Layer 17 of a small transformer language model trained on English Wikipedia (23 layers, counted from 0, width 64).
A neuron's activation on a vector x is SiLU(weights . x + bias), where the dot is the dot product.

Input weights of the MLP neurons that the questions are about. A number n stands for (n - 128) times 0.0036.
n5 (bias -0.012): 133, 113, 142, 94, 89, 147, 114, 163, 109, 69, 147, 113, 104, 131, 140, 111, 155, 168, 124, 108, 128, 70, 79, 130, 120, 156, 87, 100, 166, 119, 82, 178, 180, 90, 126, 140, 122, 144, 163, 102, 136, 127, 131, 109, 128, 160, 128, 141, 141, 73, 74, 154, 122, 103, 174, 105, 109, 130, 124, 96, 171, 162, 127, 177
n18 (bias -0.032): 164, 127, 175, 163, 169, 108, 149, 131, 158, 140, 90, 141, 91, 135, 82, 94, 141, 172, 142, 67, 150, 97, 127, 137, 109, 180, 104, 142, 142, 139, 66, 61, 168, 94, 128, 165, 99, 188, 61, 154, 125, 151, 125, 146, 63, 172, 119, 149, 104, 134, 155, 160, 138, 66, 118, 107, 130, 119, 208, 91, 175, 144, 90, 128
n32 (bias -0.024): 148, 158, 138, 114, 138, 116, 118, 120, 132, 68, 94, 88, 127, 115, 112, 166, 157, 139, 138, 117, 119, 128, 135, 103, 94, 91, 187, 101, 116, 111, 159, 127, 97, 154, 171, 124, 139, 113, 80, 118, 149, 109, 151, 168, 137, 124, 96, 112, 171, 105, 134, 125, 164, 117, 119, 217, 113, 174, 105, 140, 145, 86, 138, 101
n39 (bias -0.021): 177, 138, 88, 144, 145, 97, 78, 165, 147, 56, 102, 154, 120, 65, 150, 103, 146, 179, 107, 65, 146, 110, 142, 128, 156, 189, 94, 80, 111, 120, 97, 186, 123, 90, 130, 130, 135, 95, 174, 102, 137, 156, 146, 152, 151, 79, 147, 141, 125, 90, 79, 138, 150, 124, 167, 110, 146, 154, 100, 93, 160, 114, 90, 144
n55 (bias -0.011): 143, 78, 107, 126, 122, 159, 136, 99, 148, 128, 104, 112, 137, 96, 173, 148, 124, 144, 72, 197, 138, 91, 90, 164, 138, 166, 134, 98, 148, 118, 149, 135, 167, 113, 120, 183, 142, 161, 102, 111, 54, 74, 150, 138, 156, 128, 74, 116, 105, 156, 107, 130, 203, 94, 125, 179, 153, 140, 163, 119, 141, 55, 105, 130
n61 (bias -0.032): 202, 151, 146, 202, 124, 111, 78, 133, 121, 149, 134, 146, 93, 113, 89, 138, 155, 137, 120, 137, 143, 119, 6, 164, 138, 146, 143, 91, 151, 152, 141, 157, 91, 141, 135, 129, 150, 80, 110, 115, 138, 88, 115, 125, 126, 183, 143, 109, 129, 141, 156, 97, 98, 98, 159, 110, 135, 147, 165, 78, 84, 160, 83, 136
n83 (bias -0.039): 123, 107, 132, 131, 146, 43, 145, 149, 145, 145, 153, 112, 81, 133, 133, 186, 155, 105, 116, 160, 139, 144, 70, 161, 167, 83, 124, 164, 122, 153, 124, 141, 143, 145, 133, 171, 201, 218, 142, 179, 109, 128, 92, 113, 63, 83, 87, 91, 148, 221, 84, 134, 56, 163, 93, 85, 146, 153, 107, 132, 169, 120, 86, 79
n90 (bias -0.029): 163, 103, 218, 158, 129, 113, 130, 76, 133, 154, 138, 115, 162, 125, 80, 145, 166, 198, 90, 116, 110, 129, 102, 100, 118, 173, 71, 133, 125, 115, 143, 124, 40, 84, 90, 123, 101, 162, 152, 168, 180, 154, 133, 99, 149, 125, 146, 105, 84, 93, 124, 189, 143, 130, 157, 121, 142, 106, 132, 128, 145, 131, 92, 118
n98 (bias -0.039): 142, 138, 233, 180, 110, 104, 94, 107, 67, 129, 136, 117, 108, 144, 153, 133, 134, 132, 114, 100, 156, 92, 46, 124, 126, 81, 96, 90, 117, 129, 179, 86, 154, 81, 155, 139, 140, 197, 134, 181, 89, 113, 137, 104, 98, 174, 105, 113, 193, 68, 115, 95, 84, 139, 134, 178, 118, 143, 126, 166, 122, 98, 100, 176
n133 (bias -0.012): 163, 182, 134, 144, 90, 58, 131, 129, 103, 132, 118, 76, 80, 133, 147, 123, 73, 152, 95, 102, 129, 149, 115, 75, 131, 158, 123, 117, 184, 121, 143, 148, 138, 140, 111, 109, 136, 131, 111, 84, 181, 118, 146, 124, 146, 130, 91, 113, 111, 130, 157, 120, 139, 161, 132, 133, 193, 164, 139, 104, 141, 108, 111, 152
n149 (bias -0.016): 131, 104, 148, 165, 129, 137, 125, 144, 124, 120, 178, 120, 139, 170, 102, 121, 191, 143, 83, 77, 132, 167, 155, 102, 126, 124, 128, 101, 142, 149, 137, 168, 162, 67, 58, 65, 74, 110, 86, 96, 105, 114, 105, 144, 137, 170, 110, 120, 94, 116, 169, 126, 210, 115, 151, 151, 132, 106, 149, 110, 154, 103, 158, 98
n151 (bias -0.022): 61, 175, 115, 176, 172, 116, 105, 140, 216, 150, 134, 174, 118, 88, 148, 131, 145, 169, 137, 169, 141, 96, 127, 119, 150, 100, 142, 87, 161, 125, 56, 109, 137, 136, 161, 121, 86, 143, 145, 135, 151, 130, 112, 133, 74, 170, 103, 68, 132, 118, 168, 138, 98, 153, 132, 155, 86, 106, 151, 144, 135, 80, 148, 125
n152 (bias -0.020): 81, 116, 128, 124, 169, 118, 115, 191, 146, 115, 114, 141, 130, 123, 136, 177, 150, 62, 131, 164, 112, 139, 171, 117, 153, 107, 117, 65, 168, 128, 69, 145, 124, 125, 142, 122, 132, 143, 150, 144, 127, 154, 115, 104, 103, 89, 146, 84, 145, 48, 97, 116, 77, 151, 102, 118, 136, 156, 193, 104, 124, 62, 151, 160
n153 (bias -0.018): 138, 93, 107, 155, 113, 121, 117, 165, 158, 175, 129, 113, 144, 170, 100, 230, 124, 119, 123, 169, 88, 164, 162, 113, 143, 138, 123, 156, 162, 89, 111, 140, 129, 118, 120, 114, 122, 104, 96, 153, 148, 88, 136, 118, 109, 122, 109, 113, 120, 130, 126, 198, 165, 136, 186, 67, 97, 101, 92, 98, 154, 107, 169, 130
n199 (bias -0.024): 81, 184, 160, 101, 136, 112, 104, 154, 110, 149, 97, 120, 106, 147, 152, 201, 135, 126, 151, 102, 90, 97, 123, 161, 130, 114, 67, 156, 164, 124, 153, 171, 85, 104, 197, 147, 122, 99, 182, 143, 167, 148, 157, 112, 152, 147, 98, 89, 117, 100, 93, 102, 147, 130, 118, 136, 105, 111, 40, 172, 142, 118, 153, 130
n207 (bias -0.027): 116, 128, 145, 196, 126, 148, 62, 116, 145, 132, 125, 116, 141, 131, 193, 159, 104, 66, 148, 73, 159, 178, 73, 116, 138, 154, 81, 125, 235, 79, 114, 118, 66, 98, 133, 135, 165, 162, 98, 163, 103, 125, 151, 71, 113, 206, 163, 36, 159, 159, 121, 177, 129, 96, 137, 119, 183, 130, 159, 108, 87, 118, 106, 156
n229 (bias -0.015): 132, 130, 155, 119, 83, 110, 118, 97, 136, 135, 160, 131, 155, 115, 147, 171, 131, 77, 147, 94, 80, 171, 118, 117, 133, 137, 130, 128, 141, 84, 122, 149, 139, 100, 140, 160, 154, 139, 129, 140, 150, 119, 132, 137, 164, 152, 132, 66, 86, 108, 112, 124, 157, 105, 146, 168, 175, 186, 109, 88, 105, 162, 69, 86
n256 (bias -0.020): 104, 106, 145, 156, 112, 125, 147, 165, 157, 115, 87, 121, 93, 82, 131, 174, 126, 86, 123, 110, 93, 146, 180, 125, 165, 91, 150, 120, 156, 136, 158, 138, 121, 137, 131, 149, 72, 87, 152, 169, 78, 89, 133, 147, 122, 107, 126, 131, 154, 122, 142, 151, 145, 127, 138, 123, 111, 135, 126, 126, 95, 145, 132, 106
n257 (bias -0.041): 120, 121, 140, 165, 162, 105, 140, 132, 156, 92, 93, 96, 123, 97, 151, 105, 115, 200, 122, 130, 82, 180, 108, 76, 190, 98, 130, 151, 132, 104, 93, 121, 200, 103, 135, 148, 164, 165, 138, 140, 140, 162, 187, 131, 82, 138, 84, 122, 139, 96, 74, 82, 148, 131, 86, 93, 160, 154, 137, 141, 68, 107, 85, 170
n278 (bias -0.012): 131, 110, 133, 161, 110, 94, 130, 166, 146, 74, 90, 173, 145, 119, 125, 202, 86, 108, 144, 141, 93, 92, 125, 113, 146, 176, 144, 96, 115, 170, 167, 125, 146, 180, 137, 98, 126, 161, 107, 194, 134, 83, 119, 130, 156, 95, 93, 105, 133, 101, 145, 107, 68, 131, 129, 141, 161, 129, 78, 150, 150, 166, 92, 143
n300 (bias -0.033): 184, 134, 153, 119, 166, 137, 146, 149, 185, 174, 133, 160, 90, 134, 91, 98, 106, 141, 161, 114, 57, 107, 94, 119, 176, 110, 115, 189, 196, 143, 43, 126, 167, 78, 128, 77, 165, 137, 111, 130, 135, 175, 160, 159, 118, 141, 83, 81, 117, 109, 156, 151, 129, 126, 105, 169, 156, 103, 115, 110, 92, 103, 106, 149
n303 (bias -0.021): 159, 49, 109, 158, 164, 123, 74, 150, 153, 174, 71, 162, 88, 87, 116, 102, 158, 132, 102, 87, 124, 184, 95, 144, 135, 121, 133, 142, 109, 143, 36, 142, 91, 134, 120, 106, 127, 145, 133, 125, 144, 177, 102, 130, 165, 95, 146, 126, 129, 214, 142, 153, 77, 129, 134, 191, 84, 126, 145, 103, 108, 135, 134, 136
n309 (bias -0.023): 128, 153, 108, 126, 159, 88, 89, 116, 111, 63, 153, 138, 121, 192, 136, 195, 131, 113, 127, 169, 100, 97, 131, 100, 133, 139, 131, 101, 114, 111, 169, 201, 155, 174, 109, 38, 162, 129, 125, 88, 103, 86, 110, 129, 132, 135, 136, 134, 151, 139, 66, 189, 131, 100, 127, 178, 95, 146, 78, 136, 178, 105, 144, 135
n315 (bias -0.025): 114, 192, 176, 168, 93, 98, 121, 117, 128, 175, 138, 168, 146, 89, 101, 137, 149, 164, 117, 104, 167, 132, 151, 138, 130, 129, 96, 147, 69, 64, 103, 146, 112, 87, 180, 130, 113, 112, 144, 113, 186, 174, 63, 148, 118, 80, 137, 103, 179, 49, 148, 133, 135, 66, 153, 176, 154, 107, 95, 146, 96, 119, 143, 119
n316 (bias -0.024): 139, 135, 122, 182, 117, 151, 116, 173, 117, 79, 151, 127, 156, 76, 119, 121, 176, 141, 120, 177, 94, 110, 108, 186, 140, 154, 174, 102, 74, 129, 70, 125, 90, 181, 71, 134, 119, 135, 96, 133, 107, 82, 97, 140, 152, 136, 89, 100, 132, 101, 93, 107, 168, 115, 138, 146, 126, 137, 145, 128, 133, 160, 142, 127

Each question shows a token from some text and the vector x that enters the MLP there. A number n stands for (n - 128) times 0.046.

" for": 141, 110, 137, 139, 137, 183, 121, 104, 78, 167, 125, 123, 119, 83, 117, 112, 115, 151, 101, 130, 88, 136, 164, 117, 61, 144, 118, 144, 120, 112, 150, 165, 126, 115, 112, 156, 142, 131, 134, 89, 125, 120, 144, 132, 108, 122, 150, 162, 157, 140, 149, 110, 98, 119, 120, 130, 152, 154, 106, 147, 149, 111, 145, 115
The neuron with the highest activation: n315

"wa": 131, 127, 98, 125, 102, 158, 117, 148, 104, 161, 162, 132, 143, 83, 122, 135, 114, 138, 136, 121, 121, 121, 190, 133, 51, 102, 131, 134, 83, 142, 151, 105, 134, 143, 83, 160, 133, 122, 162, 150, 93, 135, 157, 160, 115, 115, 111, 135, 138, 157, 135, 126, 125, 137, 122, 121, 137, 116, 86, 125, 146, 149, 132, 100
The two highest activations, in order: n256, n316

" in": 110, 125, 112, 148, 140, 151, 119, 109, 78, 129, 121, 139, 138, 125, 160, 99, 139, 112, 123, 120, 96, 145, 162, 121, 53, 127, 124, 127, 117, 107, 166, 151, 121, 147, 118, 140, 115, 125, 166, 106, 96, 158, 134, 141, 126, 121, 165, 125, 125, 125, 110, 110, 74, 157, 109, 149, 185, 139, 131, 166, 109, 137, 128, 134
The two highest activations, in order: n152, n98

" 15": 118, 115, 140, 113, 125, 146, 112, 137, 124, 108, 153, 165, 151, 127, 147, 99, 96, 139, 140, 163, 151, 136, 130, 94, 35, 116, 108, 149, 125, 113, 132, 157, 100, 142, 94, 140, 109, 179, 142, 125, 94, 128, 171, 121, 105, 128, 139, 143, 120, 139, 110, 130, 91, 111, 149, 114, 148, 137, 102, 159, 137, 149, 148, 115
The most active neuron and its activation: n5, at about 0.51

" \"": 90, 106, 120, 94, 112, 129, 80, 158, 87, 146, 139, 131, 122, 123, 131, 123, 123, 126, 120, 148, 150, 129, 158, 75, 73, 155, 146, 156, 121, 129, 145, 151, 139, 157, 119, 148, 108, 144, 152, 169, 154, 162, 128, 126, 91, 133, 125, 157, 120, 140, 118, 107, 77, 125, 122, 132, 105, 157, 141, 141, 130, 134, 119, 114
The neuron with the highest activation: n83

"r": 131, 134, 101, 108, 134, 195, 135, 126, 92, 177, 155, 130, 111, 140, 113, 110, 108, 154, 124, 137, 114, 142, 162, 133, 31, 117, 140, 148, 123, 129, 146, 121, 112, 97, 140, 120, 125, 115, 125, 126, 129, 145, 170, 138, 96, 143, 122, 156, 103, 156, 135, 108, 127, 149, 93, 148, 121, 141, 111, 128, 106, 141, 111, 125
The three highest activations, in order: n300, n199, n32

" 7": 98, 126, 145, 99, 88, 172, 85, 137, 128, 107, 172, 151, 149, 106, 111, 107, 105, 160, 129, 167, 150, 116, 163, 116, 62, 130, 115, 145, 116, 108, 127, 140, 112, 149, 108, 138, 123, 176, 121, 119, 149, 115, 156, 131, 126, 136, 170, 131, 130, 132, 117, 123, 92, 123, 114, 103, 145, 127, 116, 147, 152, 118, 153, 108
The neuron with the highest activation: n5

"etic": 118, 133, 106, 103, 135, 167, 105, 96, 105, 144, 154, 128, 119, 138, 163, 121, 86, 140, 126, 133, 119, 145, 141, 98, 47, 120, 147, 149, 108, 126, 153, 132, 136, 130, 129, 140, 133, 126, 132, 86, 126, 166, 137, 146, 151, 89, 171, 96, 133, 117, 107, 97, 152, 140, 117, 142, 143, 119, 91, 130, 131, 181, 129, 141
The three highest activations, in order: n229, n199, n315

" i": 109, 130, 128, 115, 119, 165, 113, 139, 67, 115, 192, 120, 92, 134, 129, 81, 100, 133, 111, 133, 102, 153, 168, 108, 77, 147, 146, 160, 92, 124, 145, 135, 142, 144, 121, 131, 116, 143, 162, 111, 122, 122, 155, 163, 127, 129, 119, 139, 135, 153, 154, 134, 140, 110, 124, 152, 128, 117, 84, 129, 126, 115, 144, 103
The most active neuron and its activation: n149, at about 0.8

",": 103, 111, 89, 120, 147, 134, 99, 120, 82, 128, 124, 147, 134, 102, 136, 108, 120, 145, 158, 93, 144, 124, 162, 130, 66, 151, 146, 141, 122, 123, 142, 141, 125, 144, 159, 129, 124, 133, 152, 120, 100, 135, 161, 156, 90, 98, 155, 106, 107, 158, 114, 98, 78, 168, 148, 137, 146, 162, 125, 135, 145, 119, 141, 122
The neuron with the highest activation: n39

" Stud": 121, 145, 117, 107, 135, 172, 108, 116, 90, 158, 161, 141, 119, 159, 156, 125, 80, 139, 113, 158, 97, 90, 166, 144, 79, 124, 135, 135, 119, 130, 168, 113, 110, 150, 83, 160, 151, 129, 131, 112, 125, 108, 157, 135, 119, 131, 132, 135, 93, 125, 165, 94, 160, 143, 121, 127, 106, 125, 94, 105, 131, 132, 140, 141
The neuron with the highest activation: n55

"ée": 106, 113, 146, 95, 115, 139, 117, 122, 122, 126, 143, 128, 182, 158, 139, 94, 99, 105, 137, 131, 132, 134, 201, 128, 86, 87, 124, 107, 81, 123, 138, 118, 104, 162, 118, 131, 114, 114, 150, 118, 156, 159, 157, 142, 125, 101, 112, 156, 156, 146, 114, 101, 128, 154, 119, 126, 130, 122, 99, 106, 168, 164, 136, 126
The neuron with the highest activation: n32

"ror": 143, 93, 89, 158, 135, 147, 111, 141, 97, 135, 133, 137, 124, 159, 130, 128, 85, 136, 133, 139, 143, 132, 148, 102, 58, 121, 129, 147, 81, 111, 142, 113, 104, 151, 105, 144, 160, 110, 141, 122, 117, 142, 177, 145, 138, 98, 148, 132, 143, 134, 120, 116, 128, 153, 112, 93, 144, 100, 90, 122, 136, 187, 138, 146
The most active neuron and its activation: n153, at about 0.31

"f": 125, 114, 139, 134, 138, 170, 118, 133, 134, 153, 115, 129, 124, 151, 134, 70, 90, 157, 122, 156, 118, 101, 130, 151, 40, 122, 123, 162, 120, 132, 118, 119, 107, 145, 122, 161, 115, 170, 153, 161, 136, 104, 134, 138, 114, 122, 164, 175, 145, 130, 130, 98, 97, 136, 135, 119, 108, 134, 117, 94, 134, 140, 107, 99
The two highest activations, in order: n18, n303

" exc": 144, 129, 105, 151, 80, 177, 123, 136, 98, 118, 126, 105, 128, 167, 151, 104, 111, 115, 123, 154, 137, 134, 149, 142, 59, 116, 141, 124, 97, 96, 124, 123, 123, 159, 84, 138, 153, 151, 150, 137, 109, 149, 156, 99, 132, 143, 131, 157, 126, 132, 181, 109, 127, 125, 140, 124, 82, 155, 109, 134, 136, 111, 126, 104
The neuron with the highest activation: n316

"c": 130, 101, 138, 92, 127, 166, 157, 89, 113, 118, 158, 153, 146, 149, 137, 107, 145, 110, 159, 142, 131, 107, 167, 119, 47, 125, 130, 119, 83, 120, 129, 145, 112, 143, 122, 83, 135, 147, 129, 115, 145, 151, 174, 149, 125, 109, 116, 165, 130, 134, 121, 120, 124, 165, 137, 113, 115, 140, 105, 94, 128, 159, 114, 112
The neuron with the highest activation: n309

"\"": 99, 141, 119, 101, 151, 137, 99, 131, 126, 141, 151, 150, 119, 101, 121, 94, 122, 137, 131, 112, 143, 109, 180, 103, 48, 167, 134, 122, 143, 144, 105, 157, 137, 165, 123, 141, 124, 126, 130, 134, 124, 164, 141, 159, 86, 124, 130, 122, 141, 149, 85, 98, 85, 156, 132, 120, 106, 128, 134, 141, 149, 115, 145, 134
The neuron with the highest activation: n151

" no": 134, 111, 112, 137, 127, 160, 119, 133, 91, 142, 160, 130, 109, 88, 161, 100, 92, 149, 107, 158, 121, 147, 132, 125, 49, 141, 117, 137, 104, 137, 130, 168, 92, 174, 103, 128, 126, 147, 145, 128, 135, 112, 148, 137, 108, 128, 183, 137, 146, 138, 114, 117, 124, 111, 120, 139, 149, 118, 113, 119, 133, 144, 149, 80
The neuron with the highest activation: n316

"s": 119, 129, 83, 154, 119, 154, 130, 114, 122, 120, 115, 126, 153, 117, 138, 108, 121, 123, 133, 115, 126, 112, 153, 136, 17, 159, 102, 148, 114, 124, 128, 133, 147, 163, 126, 163, 110, 123, 131, 174, 124, 143, 156, 151, 89, 124, 136, 146, 152, 161, 137, 114, 129, 122, 91, 146, 121, 122, 140, 113, 119, 154, 112, 95
The most active neuron and its activation: n18, at about 1.3

" 2011": 127, 104, 119, 120, 104, 100, 85, 115, 101, 98, 142, 172, 97, 123, 155, 91, 108, 116, 155, 122, 157, 125, 150, 105, 65, 118, 122, 123, 145, 101, 188, 123, 143, 159, 115, 165, 128, 124, 144, 138, 123, 128, 137, 137, 120, 136, 156, 153, 125, 142, 100, 106, 98, 148, 150, 94, 150, 144, 121, 142, 139, 142, 151, 148
The two highest activations, in order: n98, n5

" one": 98, 112, 137, 150, 143, 134, 82, 99, 112, 128, 130, 135, 109, 112, 143, 100, 106, 183, 105, 168, 157, 129, 144, 101, 44, 145, 118, 121, 107, 131, 129, 154, 96, 149, 111, 148, 139, 142, 158, 136, 127, 124, 151, 98, 107, 135, 182, 126, 129, 164, 117, 116, 121, 133, 114, 128, 125, 140, 118, 135, 124, 149, 159, 107
The most active neuron and its activation: n90, at about 0.82

" Jean": 122, 111, 176, 103, 116, 158, 101, 145, 88, 113, 144, 145, 161, 147, 138, 102, 128, 127, 143, 134, 140, 150, 161, 110, 66, 152, 121, 128, 71, 119, 147, 127, 107, 137, 93, 109, 92, 134, 154, 105, 149, 159, 144, 131, 112, 120, 84, 164, 116, 136, 121, 90, 126, 158, 119, 147, 154, 141, 114, 136, 137, 136, 135, 144
The neuron with the highest activation: n149

"-": 91, 135, 123, 89, 106, 155, 108, 135, 124, 156, 159, 91, 119, 113, 134, 100, 109, 136, 113, 149, 137, 133, 185, 118, 57, 146, 107, 138, 122, 126, 128, 138, 117, 146, 102, 132, 158, 146, 139, 135, 132, 173, 158, 110, 98, 101, 116, 142, 123, 171, 120, 123, 87, 127, 138, 138, 147, 145, 117, 173, 122, 120, 110, 130
The neuron with the highest activation: n83

"here": 122, 143, 104, 119, 140, 110, 130, 122, 82, 136, 142, 128, 158, 150, 146, 108, 77, 135, 126, 141, 114, 122, 176, 128, 60, 82, 121, 135, 99, 114, 153, 102, 114, 180, 111, 142, 162, 98, 132, 117, 141, 156, 137, 141, 111, 130, 143, 117, 138, 149, 119, 78, 149, 151, 140, 140, 140, 128, 87, 132, 150, 154, 140, 127
The most active neuron and its activation: n32, at about 0.59

" science": 112, 150, 113, 121, 114, 158, 101, 138, 92, 131, 141, 134, 132, 157, 137, 113, 110, 119, 116, 145, 118, 141, 170, 67, 51, 141, 145, 122, 119, 115, 158, 122, 113, 141, 110, 157, 141, 112, 133, 109, 99, 166, 148, 124, 112, 139, 133, 105, 126, 144, 108, 101, 148, 135, 115, 143, 114, 139, 95, 130, 139, 192, 165, 140
The neuron with the highest activation: n309

"O": 103, 105, 134, 125, 123, 159, 111, 146, 105, 133, 169, 151, 129, 112, 122, 99, 115, 128, 104, 121, 108, 130, 150, 145, 29, 144, 146, 128, 124, 105, 154, 111, 131, 162, 119, 121, 102, 160, 142, 118, 129, 153, 148, 150, 89, 146, 130, 159, 132, 133, 125, 132, 90, 128, 165, 147, 136, 143, 115, 136, 162, 112, 115, 86
The neuron with the highest activation: n18

"sm": 133, 128, 103, 144, 127, 157, 125, 124, 129, 148, 132, 149, 134, 164, 154, 121, 104, 120, 127, 152, 138, 133, 152, 87, 39, 140, 122, 123, 100, 127, 126, 119, 120, 166, 116, 133, 142, 117, 122, 151, 115, 156, 157, 165, 111, 129, 133, 100, 127, 126, 87, 88, 131, 137, 96, 117, 151, 146, 67, 132, 134, 175, 110, 142
The most active neuron and its activation: n278, at about 0.84

" and": 89, 123, 113, 100, 127, 149, 137, 121, 82, 156, 118, 148, 157, 132, 150, 96, 110, 116, 134, 162, 130, 149, 168, 144, 65, 131, 138, 158, 159, 142, 141, 124, 110, 154, 97, 149, 135, 117, 118, 94, 127, 140, 119, 147, 109, 103, 173, 97, 114, 127, 130, 113, 105, 154, 107, 132, 129, 168, 100, 150, 94, 154, 128, 113
The two highest activations, in order: n229, n152

" Science": 109, 129, 122, 98, 101, 170, 124, 129, 88, 146, 143, 132, 149, 147, 160, 106, 106, 98, 122, 130, 130, 140, 169, 114, 66, 133, 153, 109, 142, 125, 142, 115, 101, 165, 106, 132, 144, 152, 113, 113, 116, 159, 145, 119, 89, 156, 126, 110, 98, 146, 117, 108, 136, 166, 104, 127, 128, 134, 111, 100, 132, 185, 165, 138
The two highest activations, in order: n207, n229

"Scientific": 106, 141, 158, 120, 116, 145, 96, 110, 76, 155, 123, 128, 101, 115, 151, 105, 123, 145, 132, 136, 140, 142, 187, 119, 40, 161, 129, 170, 126, 102, 103, 123, 102, 159, 112, 130, 140, 152, 129, 119, 125, 138, 168, 118, 106, 123, 129, 103, 130, 149, 122, 104, 110, 151, 159, 113, 129, 148, 116, 129, 143, 128, 118, 152
The most active neuron and its activation: n133, at about 0.73

".": 97, 142, 128, 121, 151, 146, 102, 135, 85, 148, 126, 132, 114, 98, 130, 119, 124, 131, 136, 129, 134, 121, 174, 129, 39, 150, 134, 162, 113, 116, 103, 160, 129, 156, 126, 146, 146, 131, 136, 120, 112, 140, 164, 136, 99, 107, 121, 90, 127, 164, 105, 107, 85, 151, 142, 111, 127, 153, 142, 130, 165, 104, 131, 144
The neuron with the highest activation: n83

" London": 131, 126, 135, 108, 119, 120, 102, 109, 112, 119, 159, 164, 149, 140, 139, 125, 92, 111, 115, 124, 164, 99, 198, 128, 82, 133, 107, 124, 128, 108, 194, 97, 118, 163, 100, 161, 127, 126, 145, 127, 105, 130, 136, 123, 126, 143, 119, 148, 102, 161, 98, 94, 97, 151, 118, 107, 150, 138, 131, 122, 121, 154, 151, 139
The neuron with the highest activation: n278

" as": 146, 110, 100, 109, 151, 151, 129, 117, 84, 126, 128, 164, 140, 119, 143, 79, 144, 139, 96, 108, 130, 161, 167, 159, 77, 157, 165, 110, 153, 130, 151, 151, 99, 142, 140, 145, 139, 129, 160, 101, 145, 101, 146, 88, 102, 110, 144, 137, 117, 133, 134, 96, 98, 134, 140, 128, 119, 129, 86, 140, 135, 115, 156, 105
The two highest activations, in order: n39, n303

"ification": 126, 139, 76, 152, 107, 139, 106, 116, 126, 133, 118, 105, 137, 171, 163, 118, 86, 143, 132, 117, 113, 136, 125, 102, 27, 124, 128, 125, 124, 111, 159, 115, 132, 164, 106, 179, 126, 129, 131, 145, 131, 140, 151, 144, 109, 110, 170, 107, 138, 154, 117, 110, 136, 130, 126, 98, 148, 128, 131, 114, 149, 153, 154, 113
The three highest activations, in order: n207, n133, n153

"ed": 145, 122, 98, 124, 122, 136, 82, 113, 110, 138, 113, 127, 142, 119, 175, 98, 120, 136, 152, 118, 157, 116, 138, 102, 51, 151, 116, 157, 110, 109, 128, 136, 136, 161, 111, 141, 131, 128, 135, 128, 115, 152, 164, 132, 111, 132, 177, 97, 129, 147, 99, 94, 115, 161, 102, 116, 170, 136, 112, 151, 111, 143, 114, 160
The neuron with the highest activation: n207

" the": 98, 109, 135, 96, 170, 149, 109, 114, 61, 131, 129, 124, 115, 120, 158, 127, 124, 135, 113, 153, 120, 139, 189, 114, 39, 147, 135, 145, 111, 138, 129, 137, 120, 150, 129, 163, 100, 158, 166, 115, 111, 140, 147, 115, 114, 126, 168, 133, 100, 134, 125, 103, 132, 132, 120, 153, 141, 131, 117, 117, 135, 131, 122, 131
The neuron with the highest activation: n199

" Festival": 114, 132, 101, 81, 121, 150, 106, 131, 118, 127, 127, 153, 135, 141, 107, 106, 116, 126, 119, 129, 108, 128, 194, 107, 95, 124, 153, 131, 119, 132, 152, 124, 111, 200, 82, 159, 128, 102, 124, 119, 110, 151, 127, 115, 108, 117, 115, 144, 106, 170, 136, 104, 148, 157, 100, 122, 154, 161, 115, 124, 125, 170, 150, 124
The three highest activations, in order: n316, n256, n32

" physical": 117, 116, 118, 116, 114, 170, 88, 127, 101, 136, 136, 114, 105, 141, 167, 114, 83, 154, 109, 156, 126, 119, 147, 106, 47, 157, 125, 136, 103, 114, 163, 142, 124, 140, 136, 160, 160, 136, 135, 93, 93, 135, 161, 126, 130, 134, 151, 121, 131, 114, 132, 113, 157, 156, 109, 142, 128, 135, 97, 109, 139, 171, 140, 105
The most active neuron and its activation: n55, at about 0.8

"hip": 149, 151, 108, 127, 139, 164, 90, 119, 107, 132, 116, 162, 108, 150, 147, 104, 122, 151, 120, 129, 114, 140, 158, 90, 69, 112, 149, 129, 141, 127, 153, 75, 96, 160, 117, 153, 114, 115, 124, 122, 139, 157, 168, 133, 74, 129, 129, 106, 123, 139, 112, 102, 111, 150, 145, 142, 151, 138, 86, 133, 137, 168, 132, 126
The most active neuron and its activation: n32, at about 0.66

" research": 118, 141, 95, 122, 124, 170, 81, 98, 108, 149, 100, 138, 120, 139, 155, 111, 111, 146, 127, 124, 142, 131, 161, 107, 64, 140, 117, 139, 123, 89, 134, 109, 119, 156, 99, 153, 161, 124, 135, 111, 136, 171, 185, 142, 117, 130, 129, 100, 91, 141, 113, 102, 137, 140, 140, 149, 128, 148, 94, 130, 119, 157, 136, 152
The neuron with the highest activation: n199